Layer 3 of a small transformer language model trained on English Wikipedia (11 layers, counted from 0, width 128). Numbers have three digits each and are written without spaces.
A neuron's activation on a vector x is ReLU(gate . x + bias) times (in . x + bias), where the dot is the dot product.

Input weights of the MLP neurons that the questions are about. A number n stands for (n - 500) times 0.0021.
n31 gate (bias -0.103): 375202263496338322424523478395452388670389504570725347328562427585493677496365642541688588397405246567504415508533341489527442314466404431496596422537400481593500400376534712429481434485356540379462295599511474663511592258414482478550500298421492649567496443398459632433389628645277413541715597349685347726636560429549655409651659542460323524558740784375504383545381411686716298507610
n37 gate (bias -0.342): 476536672566503403397617597546480517476574536714424590570594436453500541450414570538380314473419552655479524580534357666574664381723535573636370531430368458452479350610457548623650453556523477792555400479500507586198662353449451546385434462490727643696471725597353574527575507543380384525672671564601281348390292466338639644441450664709510458580385426605577316367437510382513685454338
n57 gate (bias -0.173): 473318515485417274510613680265455704395299569437584437585570472764358507445511353429611531276507329272662303381515373451492496663447539408672475519500653557643407310614666332458425500661635511456751482508428659746504428331370375284327613515718496284404358618454470349440594299237611293657403541585500553475580382459450496369443340635548459299449658526623463603465418561500315631638449
n61 gate (bias -0.245): 489519553407429362715511450424551500584200422450434443399500376714540378500474602467403395856574611382455305287633336518474279579371557482504378376493431530230595650378457394316463258493475403446578431810553241511646615446464573528413535526478508553607596474369390486613529666344587330563605555363545445576589411478629701527411376579443768514713517456626750482717538538497772547507608
n64 gate (bias -0.173): 518500557769396599469634493409542439417393557321448435403695680476392432522567417409331478448420322576382576521369403344316482569472572595680643441356580387632793450685437588598535448593388486418769447504584486578487656548360414466413683518255703432388453390361469459319778729378401409401317329390537497398369486290458479497560409443378621556432533638594531568756500420443392571578581
n67 gate (bias -0.380): 653593508646320608555542708458369628729486546431531514586400359446526316356338244522205414485483344625631478552385606504526290675441231761610472642475653485569432395643480493574431565560716429655656576324447593575354594696422351550555674577600257417603515615337511511577504400429566372433297449391503541434382585610811682514303532391343402737432377562609454453548477444556302520511577
n72 gate (bias -0.171): 278446455656585524679599407500608559605537227390402547580473548682554430444558423759500479713506571416451685615493361371570486497507327347467575534463514462459303516260500484428646356635385749453566474347385423374494380247370487569425404452500604528577169441481630450707473555497484467531427405537526326548352410411508434545583609720725790462447513517356580503506648412497428325510461
n89 gate (bias -0.186): 359402760469435520628540465470446450420554394473442604658619657351398422686432355766393460525544549372414529418355350647450487509600626528559350640374376510570626387522396700406660462326481638336692585425627560450579454503452390584491547722539436322388315497631516566529545380298573466436467632583433530500432321654553317648432618266444564425547488599463606418577543491424450465444449
n100 gate (bias -0.217): 710601560579610478526527478427310625529263585408441450801543465278331449469481508423304319544662347674436380297587599449629661393433431504582475526449354653526683289597663503548526344421557446569768406673567218665416651415418444554575717238728702432507381470469529392342687322414549521577474625409349363399366362459504530559276414474482493590436521544504241590384321437380507554589609
n107 gate (bias -0.307): 384583559497445812418400692341099562415472345362356413478657467489518374555561360439419379309510493324401380558472323411618567373335400444562429348717447576418496667455304636385393475500365507412691493471448472517551626526421551684481369378540609405487228399402554409575457547434500624471551529408514354460388211729945533520486524595618440690420377479503528647467485684584497480531492
n138 gate (bias -0.184): 250351457369670788568492395424584284294838437476349541614740417386492347719597354611551732481454402703492648292338626447374676439523492466619350672496481387401417489609642729450588485610418564459535475414666357683354445391507485329391422400461650559735548554652542466485492604370595396458571684602591479391585372665369551856535526614705329284396539447555545492429666485622418475389367
n180 gate (bias -0.413): 455442504543530252591528510389476447537388487317507806342520497490493417589344698500500556531447432409317568567571531398564418474424897550610529439311432604538326490426457781383356375486357604385469396570378311336402474442664510567552487397437580409448514650419277638329486860500529500416616596422709503532531583387436552442604663507373490506383695388717440604586426500385507465500590
n184 gate (bias -0.157): 650458335559481456569350687580397249643536374461596349322503333560798469500618524507519410450718497529407533483596477577531661465561618444647567450467373558467580366503312584423433662397435569566435497558548599477455324384402459591298464369497532679655525582684540470373507497536401643497321644649526375513368442648441657651520822507471291519334653566532552356590479506625626537575338
n202 gate (bias -0.291): 598492416576589492628508435231555719478603400295590660455623528262600548462470469385380424434608633216234401807693677496660697420519508504496560459274412523563347482598627272563515686523608522475628461432375613764423496450490363648631486615594438481399384455377493576419773530583458389308477581676606641539728342392623327493767561299385515455493348419653464388445450528433357412554586
n208 gate (bias -0.269): 588461507503400517441479719424536487212441564538790533510582588282384680486631490550519497394460450626681556404549454546555469509339545386662475653625444432520393430559630494641460214592400604490588620323587624445573481276541516416379555567510627575513427446311507552357473446419750368345383493302516425516480696503717486503510393620325384681435478593673461461432524640506455515545173
n236 gate (bias -0.207): 554583716705634236604383456535549482485355424315260588365625419545534615441356496410650361549393489247353165496404403504477351341663504353302608672426687519474605371651459626368534381512223452426672382473504622529511242437607318639610485345622528674603551699472549349560320561573425522606624545649407496593348386428508489670542529519767567645526409534388632633591636425473365545729682
n238 gate (bias -0.152): 356427333356404469564497432447464436395440389450535465663429644598512522494373652509783704416539443363481586719586365356540450613539385573562414731456551399542522534559456657473620420678372547589479460555494541479477554431481409594596372539515548306474440289503391547464455491573432410577782617562457486531482198581510482415390649488670634427468553524445591521517413592508564519366402
n262 gate (bias -0.238): 634512341391470768596428409355569631304374560540327614532401674473446561504523420469614599331511383493309381583713800296464698431235508542447430311291477590515460699659605608636380634761530735314543460536336405379526600585259544553661395675539488444267415539346550500388488652200691384426464593351337583357520586442624469653390432528602830471376579450708462542561396445388496589597378
n283 gate (bias -0.383): 551472428694516622630548607462543371675635317448384786361578590556427284534544380430390538451473509513531549514425550692524254497400380464413275407549490453411569589549497614453510579351490386307715383327586464636551392423506569268362307353487433646547458598714473399543328473474399532573561354290538537374601547553342497581321400326623576612629370520529643415482569424407609576558598
n288 gate (bias -0.179): 468446569527596540218591543455611662595465512446272543646418396410349470438324590508311422449416568669337747610434555393480612530564426349546451599473354464674451511418600404544468312751385419410697624541783597779575436325324184562620362281508446341642670508504695516603270716215459531496112722575424348613295472309583314713629354581396595578569467591652411601504640473475408555469588
n290 gate (bias -0.255): 519420418511500426846364340288616415384486303245709525459596565464518490519522609449400429496473466528470460407511268576414420647445474301613410373432496585518500715297576432383456385634563550411662403322437271709334479286746541454458528343356634310387492574373628689307485694274400282444511540572483517486754290547339378654422525623479540428652534446510486717412410583516511540549580
n295 gate (bias -0.516): 496623359483442511513540421188756479528538459445597510652683487594563520588749609355523330227758660513341476590403416489518448391425555607555463714569535561394555369497532602525422406327623721337375540529537521758436355445450326521428483521668411522583308550587518493207711418531306421375438465420534562637578339553562392546676661460593472361394681493439521427399489618382323665640403
n317 gate (bias -0.255): 397449362634647443613415456310604554674349262434492412828445650482511469543511642541479534323517394436317456633526515641354391560496674569482333348273470697463438450496699497661370566420395631588424606683349482518387362539513323442507399631738634496423204606585493394500678553572468504320661522669376521613447481578562481406326518351319633374308740748379300482261481692429637589457641
n318 gate (bias -0.301): 637734373418493471491602338595300548412650449378328534518469411486602412350525359711600471420539467580688549287410447451442540606532431552671429570677391618363332594434436612581641417543326645614739533489507358466687419445384520613416561330654519374583459639400341780430668685558457422490391694458560530773521296465850493437471585493551598289551490486557393517422362278532391445503682
n31 in (bias 0.017): 500455391413382584603455400397559519638340494493581526179516646572540525565480469619566459431388466509602490378471658628640620401560442513603516395503507567530572500458622509510487510416359587552413359527490445452522726510693541526412529483500535578525514450850510432457645550474337705530761460493736454319517460566573460441721602307555385457410669736339442364515271607494806421561580
n37 in (bias -0.014): 635589644407383395507569435565562418599736408685422532530694472525412582226530633493364462474574556848436518711511401489413515431626500608661514452395346507496629532500600442530566525586568622529478713410535424582196535454304643496464518445672578440597338709441408615482724389543329439537632500551598483371214340448565433621545600836457722362293589613292683403445519311473244520393550
n57 in (bias -0.083): 552519669543504429532557396295500543609522352278628504552375730623573289299585534398458549424433445465650478601471671504391641582449542489404402242356471700485220476500612446665423712414645546583463372362268543578462549431383212386383468482474465245786531619441577475507485504539327337683357683648402691538533437299464374356537525755713504332535514504279561647493625409500405416447538
n61 in (bias 0.105): 283635557704564410552340561565577717599511376554543611372439607507496439382426617573472492252581649531583721500272423595731569483563527547511472745446504448661587623435327568522687714406511371587481455144542630493381325519412705461497329677332376477531316489559401478478511641586597560630492482554335497538459601342622235534578504545464260328489438467454281543251599598550280304710411
n64 in (bias 0.003): 490476300654293433406524436356559641490451468386566649389616608621576537538547554652519608408590506503635523534497303178371517785616323484391733566399733453510568497526500436642628477406462516494463459534554429661422710358559247727585714503430570361488531557512401358576661497433378487593561292526440506481453487490464507614577206615439549478487503575573516568555551494602529370605608
n67 in (bias 0.101): 633599452613437334558526291425691401464608437500554489511326619417616419346617578300721500507553579490470493522771507348511701650544485348525275655525532430518444493369716578562464679422511624511441448318748607461590507420368569440571342631658649500609485504548533614235735485630414584444806489557507436541504331475316566595563321645380590391317375730479589706766485514319514457423320
n72 in (bias -0.105): 450627458632558397563477526566575664485429511327699401246588331206298476387409620616429751444675802201527426465278627493504433451523679427405572485445679290747609550566520311406508637477544540349451422435431386357589625543713301752567395455500318731606417546436519441549485428664340696531627429299396636372572572624740630680508638654573463620431504522500419515329570450544471503525583
n89 in (bias 0.058): 587580341399465454470550452358579586355551638557561432509417640545488415434620541257538591506508647399684446516581645561525462517381409411394628476488651528400273332563637435433536470680426325578503537640330593536526581519408350494643359357531452690503510485319463416585367448606402585583400421632509492517629525412591509357639512550429494611527568509398343429542198416583606645476574
n100 in (bias -0.183): 884335278550360237622606508125438576601352557590371289608577607481375438451397451535571480570615326463283450440438238606702533493271370477378552387373539588304508272362496580465720477720686577523556362472496342619627575455563455584604557311886483387360755592574465450414516346550545401589605480290406474615290472610370448515261610343638562331420577477406492757515508635561428446637471
n107 in (bias 0.010): 349529549356563668445561698593275697432330490403515399395463574514682612831614514469536549633550416715511374570534527582514529439269404332520516288561541458390404405453317682365473500703364423358427376584589561564533461460308366483418573307510732585477313287412307453479575580490679656450525445541438548500472458620496552336720653454453394487417606510536353671388259549466400472473442
n138 in (bias -0.053): 173673427497448330449618692467504611656373548634402563478741677493454593208557823439510460345484517311474437711493287418588522574324515347458571394437486673642651371514500407547632468271459570518522405274394367597331605679481517351557655550518526544383373471439450448432305356669348276481482343489558536540381551304370446410475424347358475677524457391418465465407526442568400300645466
n180 in (bias -0.054): 471581641618434414575508591437572414440480375234599599537508462388661421441610517326573716348507194531189436670806556552450483386512981524516350363325528467484312350524438575435577329558191607341463458694286508315469612492583416598604492314521670409428551631447233722480411700437389527559704452680712436462549574358366348671586653454347616383335636444728378275343287469559375600531551
n184 in (bias 0.057): 633489363415500469458365657649291302520460490444479300332441393404690475573513493497478538490567427541445431575530327450528657434641614438523494390441450551427400459510337656487400668561426578543547348561497612480376382532556402539485688453639444562563517425702410592323420510607639639740393694745510307560284500698470554456710756524448381381461553520314748441534448548567597617649489
n202 in (bias -0.056): 464602471583641518614415329415475479507454659231439472420364279769692377759486408568469625574752534415467585467644369141522388567726267542681381443542639373450437480399597680550514567434600612500236493566486444775541680421462625521484497737685357372423691623304536581414664327483459445529599446546418450642475460428429591574489490434430482473587397450599622542357585653500638543472538
n208 in (bias 0.102): 462231523354391592233278574500507529560619616480743644304485532381620476473568752628350423631218578432647797542448571436516680260557325467233554444341283515350508439463473486443508830381657581567424618423536640427339400488567625544523373594542409546564571393397312769579406394533436627610504553359486521589473454462380618624580409392504560539679679336377489419444496478538311787518452
n236 in (bias -0.024): 510364473572578520411651614524455654564388478737630528258402451369529389373696650439552454686518396592324673579777339468330476515585594295415617432516429556490570386462482458503571535437610513494477457668335605572392666581454598535454578607421493334451432306546358633445632601657368525512447380500574467503794444659486451576546378473616449542334497487413446617674697660512559402541565
n238 in (bias -0.024): 509320450396542271415506579494445452532580486340457446618460576534561508659547625451593782554516503541432631689591376512533515462448398556556486836375589427537470541690505505506540363547310624676409522530455384508360555555533478593395531587547500426416449371423422560428393418562401394637726462409511465519576350532580482486341640453604483392421473483608418455516443431490631553346354
n262 in (bias -0.106): 449377067350625695556387639513521601396616387408407553556619429550317496543715453379468449492538405318372475487693463434358378563324496366394604359442359436583599910574353613404604525696504459557441373104500447268433810644496829577607480219703403470366478462295429484429383660342393585314453467413249457318521513308495721571428447504342786602541625525644696455663573389568766442460513
n283 in (bias -0.131): 600508615609664548629628550677540419719665224511519617530422565504579429327529452507297608364417702644511564563386446576802304456394429698556327514628558438449384617411592544435645389463283588425434582441535575553428559637465582465571468732415214548398538346538330646413348657426514363493340341389611392548507706558324397690430486463415529429310453475646578372587526131408528500301511
n288 in (bias -0.087): 542412368441664508550418467610586397613485522437588689198626418612496367500481570383611465549445304504434534357682545590399650585375668408713302335374827638654531536641292373576391515392343426808446410589475582739342590274403568386677562284550381562304788565514553359372365371592439624493527564649532482654634508561442458500396793434467418450537479395384603604388488399750686441394516
n290 in (bias -0.097): 525386396548554347603565342296608429650566470661634322385339470448549539602733421574483446597433623493511316425593545542327511648666399326694610524493284560640402420469516467532524438446697517500663454496493445493510437456497390551652354707472663529295625376454356813552650567517513541784558419427493441397705187595481440595632612522691444500408696382577442438464583600548449416212482
n295 in (bias -0.002): 565555310465496423553637512150735372281659357664551508656527485345632496483629636396508265321764621534323468910457580628541525308544517657512466576437456443392500481398543418653556571430477747465480549570492598774359389408500542547493403609565238467583387496436612650171652403737219310562479516444469631527678256396655386605590675438609568312414736397358508429615517580391360552663208
n317 in (bias -0.025): 233472437414548523432744696316370250443470370411422519681372489569558521636582532404445536588377697730555268524784213481440432373395775526455585466572500418473245555481545529430600587594466647432644613516381511447441566423233639373544310376672346642366484563587496568335634655519442619349512400420831712664628391450423355413359728551489702522631741580356399474486345445580534493355431
n318 in (bias 0.001): 359532522349762206400451842464779554474675613378335601668521500577590236554739544427537336603441667622345794443564449466305307532279683420563327671564560539457219521817477492487302559579558391483649741610575271429533529355274337500515558543469423540553342461476435331229577487600508596429354478436488372386291561254505750031404329641546470399634436521504500297616549582480771326658486

Each question shows a token from some text and the vector x that enters the MLP there. A number n stands for (n - 500) times 0.0044.

"ing": 451562544490532619559522537480568416349693355573535460637427709465458509501454562576474474662406540535482406440604448615513570407514702467548481404566669578409512516444374636232568694542487500422592389541496435533542571533487560540477517698549537478606692401306448501551370445292369617692437383288626511455535553457444422520559492675404400471310363579584562490375527718614564474387473
Which two neurons fire most, strongest first? n107, n290

" a": 593656587476302588429531644645557605457455510470549399716560499448468474520426629494461536546571372570397612440437459547519523343542474426545524353501653565602483487657697404168530666488578538611593504344323462563534488575311524615593501518385431576569487599432501528591496406548406245528636504506470367610509498501457418299433481397380717364512453626502434519491549597369457345511396
Which neuron fires most, and how strongly? n100, at about 1.5

".": 593396584492564651497723446540461459423647522460578355725687677650391404616477591464479459461357522424509536589476436420396517542464631440524497427518607566561518417533608368407562834321388661468681459567405406511507438616603684352755553444409550690450436431453516638606330441318660628521574558362611434513476568526464599462505619427263476292534391463530420675554448429434323345502459
Which two neurons fire most, strongest first? n138, n180

" Town": 498571643317412696457448517571668298520657413517526476474493622312483702384529501658502537594588618460617386466456527455426380594525608456484362457449634502676427608503338449283480426554314589602650499646694459456588520497390530567395410623367627563586634362435566381516640503494516561570444473436539657459531546542468539310410563473442529252363405527508475696526449570426540470664437
Which neuron lights up most? n318

"k": 522498545230406477386707538632623429398610469528588380581553712478458584305380693388826462617568383373478645521547567494451466471546662628444401347515619414593543489536447583414432665482564534598424233561453470404513649648507613551449436590540497466480663356511508545580466489315399463739449308313435640379396518484499576432520614416370528527338463622597348677687474542445427296517531
Which two neurons fire most, strongest first? n262, n238

"table": 462682525563482587456579457527619453601510410579548451632516721572373832485396547460531466602614512459374502445604513508498507483597541486567449361484552528547494416501402455240636521415602517532571386581407637507553529517525518567424516560601508427534560465258636485510556316411572356641461504370383522478548648360504606560555547479214469509590340377455286591525518788531420527620273
Which neuron lights up most? n100

" Australia": 542312579591506527500591491681548365609431468568540505536738483527325769589309420577447499454493516444563621518680461534489454384621641510423429383347670596423480567598403417240532495431542380532604324626627486561320520588559599539494385563469583494530535496527489431588539285578507534595474475585557446442349366468481576350491609557430545355370493497562302713582514421519505439718581
Which two neurons fire most, strongest first? n37, n100

" may": 632443554527663485260511547559582479584453401438430331653704529722490630529313497301459483536614416438542563696530590592509571358499391409466363265411613425532526669578505619471730644687479652601588327566433496510467304638539401378659472517331553358453560513449738469445494268496450576478584577536439322449536441480387414498555695551384531531519606499357416470562561348638316532546511
Which neuron lights up most? n288

" Har": 547675605282275482527523686632549291447608491481584364631525509450539481450413327542733540618488582419572494464535593481463473588457610415453381364514586531684352384460339549463475511361375650476507435571711536466508435574413488495301404700327632468641579415571644584521572574538546648456581589294599585562412523349427407308444506577546581374564384619484305616541478593417702311537591
Which neuron lights up most? n318

" down": 662649459541370585594784536523628411667478471468708375655300619448622422592452583489436481573734636244675530402519591476591382506594618447304533527397774412522461503500337540517607774332469587357610622562459387407358482605418440539551600687268554516504662431278482543400415354523558409659463449417530502607430582515446370356480518599556513375434361573327350513599676453639520346492379
The three highest activations, in order: n72, n67, n89

" United": 675421514497454469304454468571603355616677487480543555543528523669566684573561535478408587473482317343581478464746586512469401497585632453400498491410658520600328524540453628292510504544411377518577265495701395479327605629475611458475315419339468520700697517698459319554641441607416590566507597456459434328410536421420432435509537419565421339405293632547492618501654548419499404805468
The three highest activations, in order: n184, n31, n180

" world": 608469519633588584360472598602550410486566536477617597546593524540293565437346481612436403516528452501609527595587324451437476425683627637427573473351535355596456597448386490296471334436534458590614418568584356502385525537514823541450480493537411580497650598478435624549448337479512423733538492598402463351466598608461680413486486409242574394389410504438232661568562635594418553783333
Which neuron lights up most? n37

" day": 561637578698602764409499587534531522506554298450589404646542646521512527267429368474506447506474686338641468489589573505482421479645443665422592455437527463642445436471265505379453374382461490436592467614743587592476361662340571573526447519492547553448667592351273685445299392381558510512532444466423472639688549542431627338469509664302433378527281566515373644576643597492397510648423
Which two neurons fire most, strongest first? n67, n208

"\n": 495655613628564423570530422612577537349398635355576335698702720555306501516354414469383605530444562274505617486448460395511405496554476503643385318687641550595528481540483432410619491226413660626509665442527534562466209540618593429561595487542535597357649569399487379724440517403547594553472608519445435400524431407561404466550634625419588407479488584559494635522425434516484383545387
Which neuron lights up most? n72

"9": 499586395515399436472529439570506555507549596657625430696576595521382749608623420536444459568212664474618539710494474448570455452548466620433479519585491382425669484340618502323703652400398629347667360609434298336581294602559542676463466665489456504572649538554360552625465400426414644529389327627467677447470531489456468415536442507184601420548383618395539441613628678397382373392533
Which neuron lights up most? n72

"ke": 365493660278360540475627557553575290390608350415625464677388681542462645469354599445682420657446510491427432532507492479532447615532685525514477351320615419547517481518417629407514681502505532501536386719409383498570479636527611540479491773543460523527741292459585538425312414423467565600485446252515631488450629349316545475570773559407494455463375595534520586661400692516429398536452
Which neuron lights up most? n180

" and": 511501502543458281649473459574568501488435491426358490665459555639472453490416520513380475505322458372507554558503565584507483490474748542619249418466628456557444533436413607298594733417528593477604546484538327613408435628489588522866445588385453546420556532365424714508447565486546561512623370426666529444606434412467423502426641568301537437455567541449257603603464657465454614383458
Which two neurons fire most, strongest first? n180, n317

" week": 565627495711519635220524646466565316545418485450642325558627710437358513387465412507540423604482628332663409597639436512467615417651564557395436429263514433550415473398464457388540333419541561499561456498585530546467429609420567500471460572469514757455591573344379613384467395475539449630565524388565686589669673592346670383430608621229531404605241466424358578551696616485364522629399
Which neuron lights up most? n208

" not": 513663581504667679339400542500631501657551661517505386566673402423635542553404554268542290494437713398418572616615551520422577463481438410544394293325661399416476400625483460386649629411571665583511411624358411703548354632493481473707471510388508481412552549396635539440498251507441501416514516353393426537664463537461448548616618480333621406481538586395443462499668555452325680548515
Which neuron lights up most? n295

"st": 560504481542313505493507533564587500524742424523456443673372571602440423470392691431636425525313475424603606566519364532434478656633548586406470303481570438660544386376469669320514629476473646491510392519402439404175562558469616635462659662425465430552610638432608629537371456497439553833504493429383668495532625547429487480529635502382345425419155557681511633778419494372509327486488
Which two neurons fire most, strongest first? n67, n238

"age": 486551468594450562610595537618566513447511375516495502683366682547401609519308557472525375513561532621545497475596283455406588353517501499510594369426676551486476492453393681212612628478496488507668345505533438563435503591601490557399571608655470400614642455446580524557327446362473655735407553513409435544541598580511657472434527641414465357528434433416270572685468610605508494491440
Which neuron lights up most? n100

",": 663486497578385489527431441635606543533652385396508576522519680528417594387401466501419455390335568505590601572475450609464576511594554435527504349595679495560453392418348384311495757466458650560574379441514377499404348625621527356884468518380583530589693525370457623550509449490656679491562318462478553523504332530497485287504641465490503346528418472642348497660572412493471574477458
Which neuron fires most, and how strongly? n290, at about 0.99

" |": 607627587543350427404638447536485561424556454495527347671671739602425516592723424641517458580388572474558508453424487528407494476488503526369344399611590408578623485536496469340463628374477552458540407514486441541581444472512658421899554487315532450586663505393679494526315374457581512561550494464519504490532433485600477479462567472415557266501471534540363494509426519458454523517533
Which neuron fires most, and how strongly? n89, at about 0.82

"est": 475540415481522450396428607582563601497587409463609444644379568587410594554514629310599419469267449509545478524547369447433482416703508562542433309526592474439554360362384705228403435452592658533551450555422501419513573442519536692376581579482613423520490574533658560441504396519384617761547458493423528581490512537563530541518420594268523452600473587617369542698527578584525456534433
Which neuron lights up most? n184

" rather": 486437472560593471469646561440547608430669505444562567853658350580538576550436429358485599611564455367575640520449381492404363641673561334518457373529366385399459545470511674445646617235650616549664539484354290496507458567480526510507422569479441443445712536211524555567560377592558374508514426330515658578692421482468386424425518352336490618546550529292597342393474612833358604516520
Which neuron lights up most? n202

" is": 494550543640518399547542535599663559368486403541372417790434572437524642584448490530498450561650594397499668802493394557371470445514625466412479240563621533518466503559461512398676624468456522572475488492309423371514324525601650418747599516433451599488622496400623608558589346378421542501501460522497457576680369541489387379473535323394559391463701599425204393648538478369390570449488
Which two neurons fire most, strongest first? n317, n89

"0": 446499521379425625382529473570549453426596665589522446476596672526345628557629526560485482423397545582597616630544443556494589343558520614684407423480781361533485193445609652363672585452421519439515310673553425630349441618670489573476500566488438499622588600381535481548376478314308695607396397560429565359694371491370645507466519430205494361393291621383440529548654599632449456517521
The three highest activations, in order: n138, n64, n89

"3": 496409425425431595617746527654537602583637537465538454630680647518450666492648558468419420518458400436567609565451426449504487478581692741572412302539824353422540318382512489384602714369425530375623183586595388464594433668521533514414435551351487372540748375587545530513265553395334715584544423624379502420488487513391658351476514502362420390488423562557484568583557579438481370665565
Which two neurons fire most, strongest first? n64, n283

"1": 491507488304380497475590392634608545679423617465533441606584636580473612543571423492504378601350635549526676509594486405610497580506615623632239327537575364536453431477509404450607578481314556416645268629535287668588531598238424690523466412471377400469895520499657394535260505350383560561309423625510615300474476600544634401605434527285501445541441593571544630484597590441432386510532
Which neuron fires most, and how strongly? n288, at about 8.3

"2": 420437526422308615412560504542540530366596491581659400716530715582390587647598520463478621516373501415624524412626486509584566478582494621459376464557665442517622394405628583352633683439223631523654402468461331513562389667379486614468398618564380479571748558440433621526324507263378557544410523606472577389606332494462772369546431526367374364537448493364541404506590649545526352485568
Which neuron lights up most? n89

"ion": 580541506440507701329539537555581511558803374508502525624427688534524686447316572605640313628362548529458426560586383483364590531473496580599491396474804530543348415377439613240330491410532579523675312540628402602524453610575576415450567594403399553597576483425585493605439551433446671611450449365566586527617619470480410569441474480467345237432324479480385489431537608439589632547505
Which two neurons fire most, strongest first? n283, n288

"ed": 580602458577531667702528511486578454593609430553555424541457547660477486553331459409558413554478407493437688519483557477503555550668491518520471332466847495465455464397396511204618611464548545406584404559475596447361439645528621468638502636426563544675645480218607450470440376377313748609472497356607530548473516441362430453578328566449340419487388545689430495590601595582600430451538
Which neuron lights up most? n283

"|": 402589479408368547488489616496481499499564580387543346691583658448526463621523347386572436573608391427538726532448588470434481575605568463467412239364638515537398439577500317226742631468379455553609281562595580596552310466483551402604508445552536558531602652434458429511479491597597475451487507422530458337443493553515526638534652608458450587461495645580601608662530471292547591439400
Which neuron lights up most? n184

" part": 455445422660579564497520434539538707588474622514536429544364551344421472518368346324507380645287566524576509511544483430390575371687604618434439328466623385560483497453395510385488296315598779482326528610512679537497478668478561733474491727441507584728684586440602636434469181388526446494497382452411588554565536565521391482440635419377441413571401508527443670477501550568503627543563
Which neuron lights up most? n67

"cal": 477603371437374700582479557500646498564744414523495472527430531526498671519353525551726416487258595661430395517526481518449356708386472605571415432367702552555554453420627540343701803296431609552647509558479508575633455612361459545477523613331503574531567569379517536476447368534527314571446610332478549598392612480457449545434621522420401391515298537465281696639343514503530433446508
Which neuron fires most, and how strongly? n67, at about 2.3

"ton": 323458574376369468444645514620541536414538547619536455515511643485337874550418503374509517521468604541449481414573542376461424568520565521456475482515574479550512496560355626282449704589485602480647519736610451412522493575482420521541530538455435595659690257413599497678621443492494602588462349265607634405420600486473478495439612478452525175333275507538457703513508683449549466487526
Which neuron lights up most? n238

" F": 509517529484435576432375468625455463431514700444493329619616612515560391281478417538739472526240472459703551488599535520591590591576436488466625475383582434504410494398396565303510511514298643480347416549711531616421512541574586537527494554382581445400575626508481674400595473380410658693575319491467438546513539560413498256499716525286496375608377717404549657602609574297556449484468
The three highest activations, in order: n31, n238, n64

" as": 583526426498398455633557465567601669624361494469594484736531490435446358534465424538441477718479672442600570639375484446419613509609612486389321398515597405527511495561383289500656607280473545436507633468281377584417403586698687429826657565306441569508509544384639596424530360669427172596507426437510393642586479481529484342530589386469634336467372540281292542703428568659531639410415
The three highest activations, in order: n202, n72, n89

"y": 480554604448620707406478454594610468394589508538629458671416609619472717443282646542700477608589508462540533516495483601532416489591558555518340246574665492608546418511480617304644691427561677563493190384560321570649521543290641526546511616569407417341596368468513418510432563456461678651534300430384642655517587428448356528484452343408490390493414578548365459543387639356444469411419
Which neuron fires most, and how strongly? n262, at about 0.22

" details": 508578441428627595513593488667582354498539536543451522712516550411474614575328274569530484527661697299567641427623502480336477450674574560546450430670587486586518622493349422402507417341507556491393389599478322531210681568492560463621449522435641482567546532452668470614326163497538374593357497540485558516693424522582394324512530649238348435426551599344376520665546449601508571623487
Which neuron fires most, and how strongly? n89, at about 0.45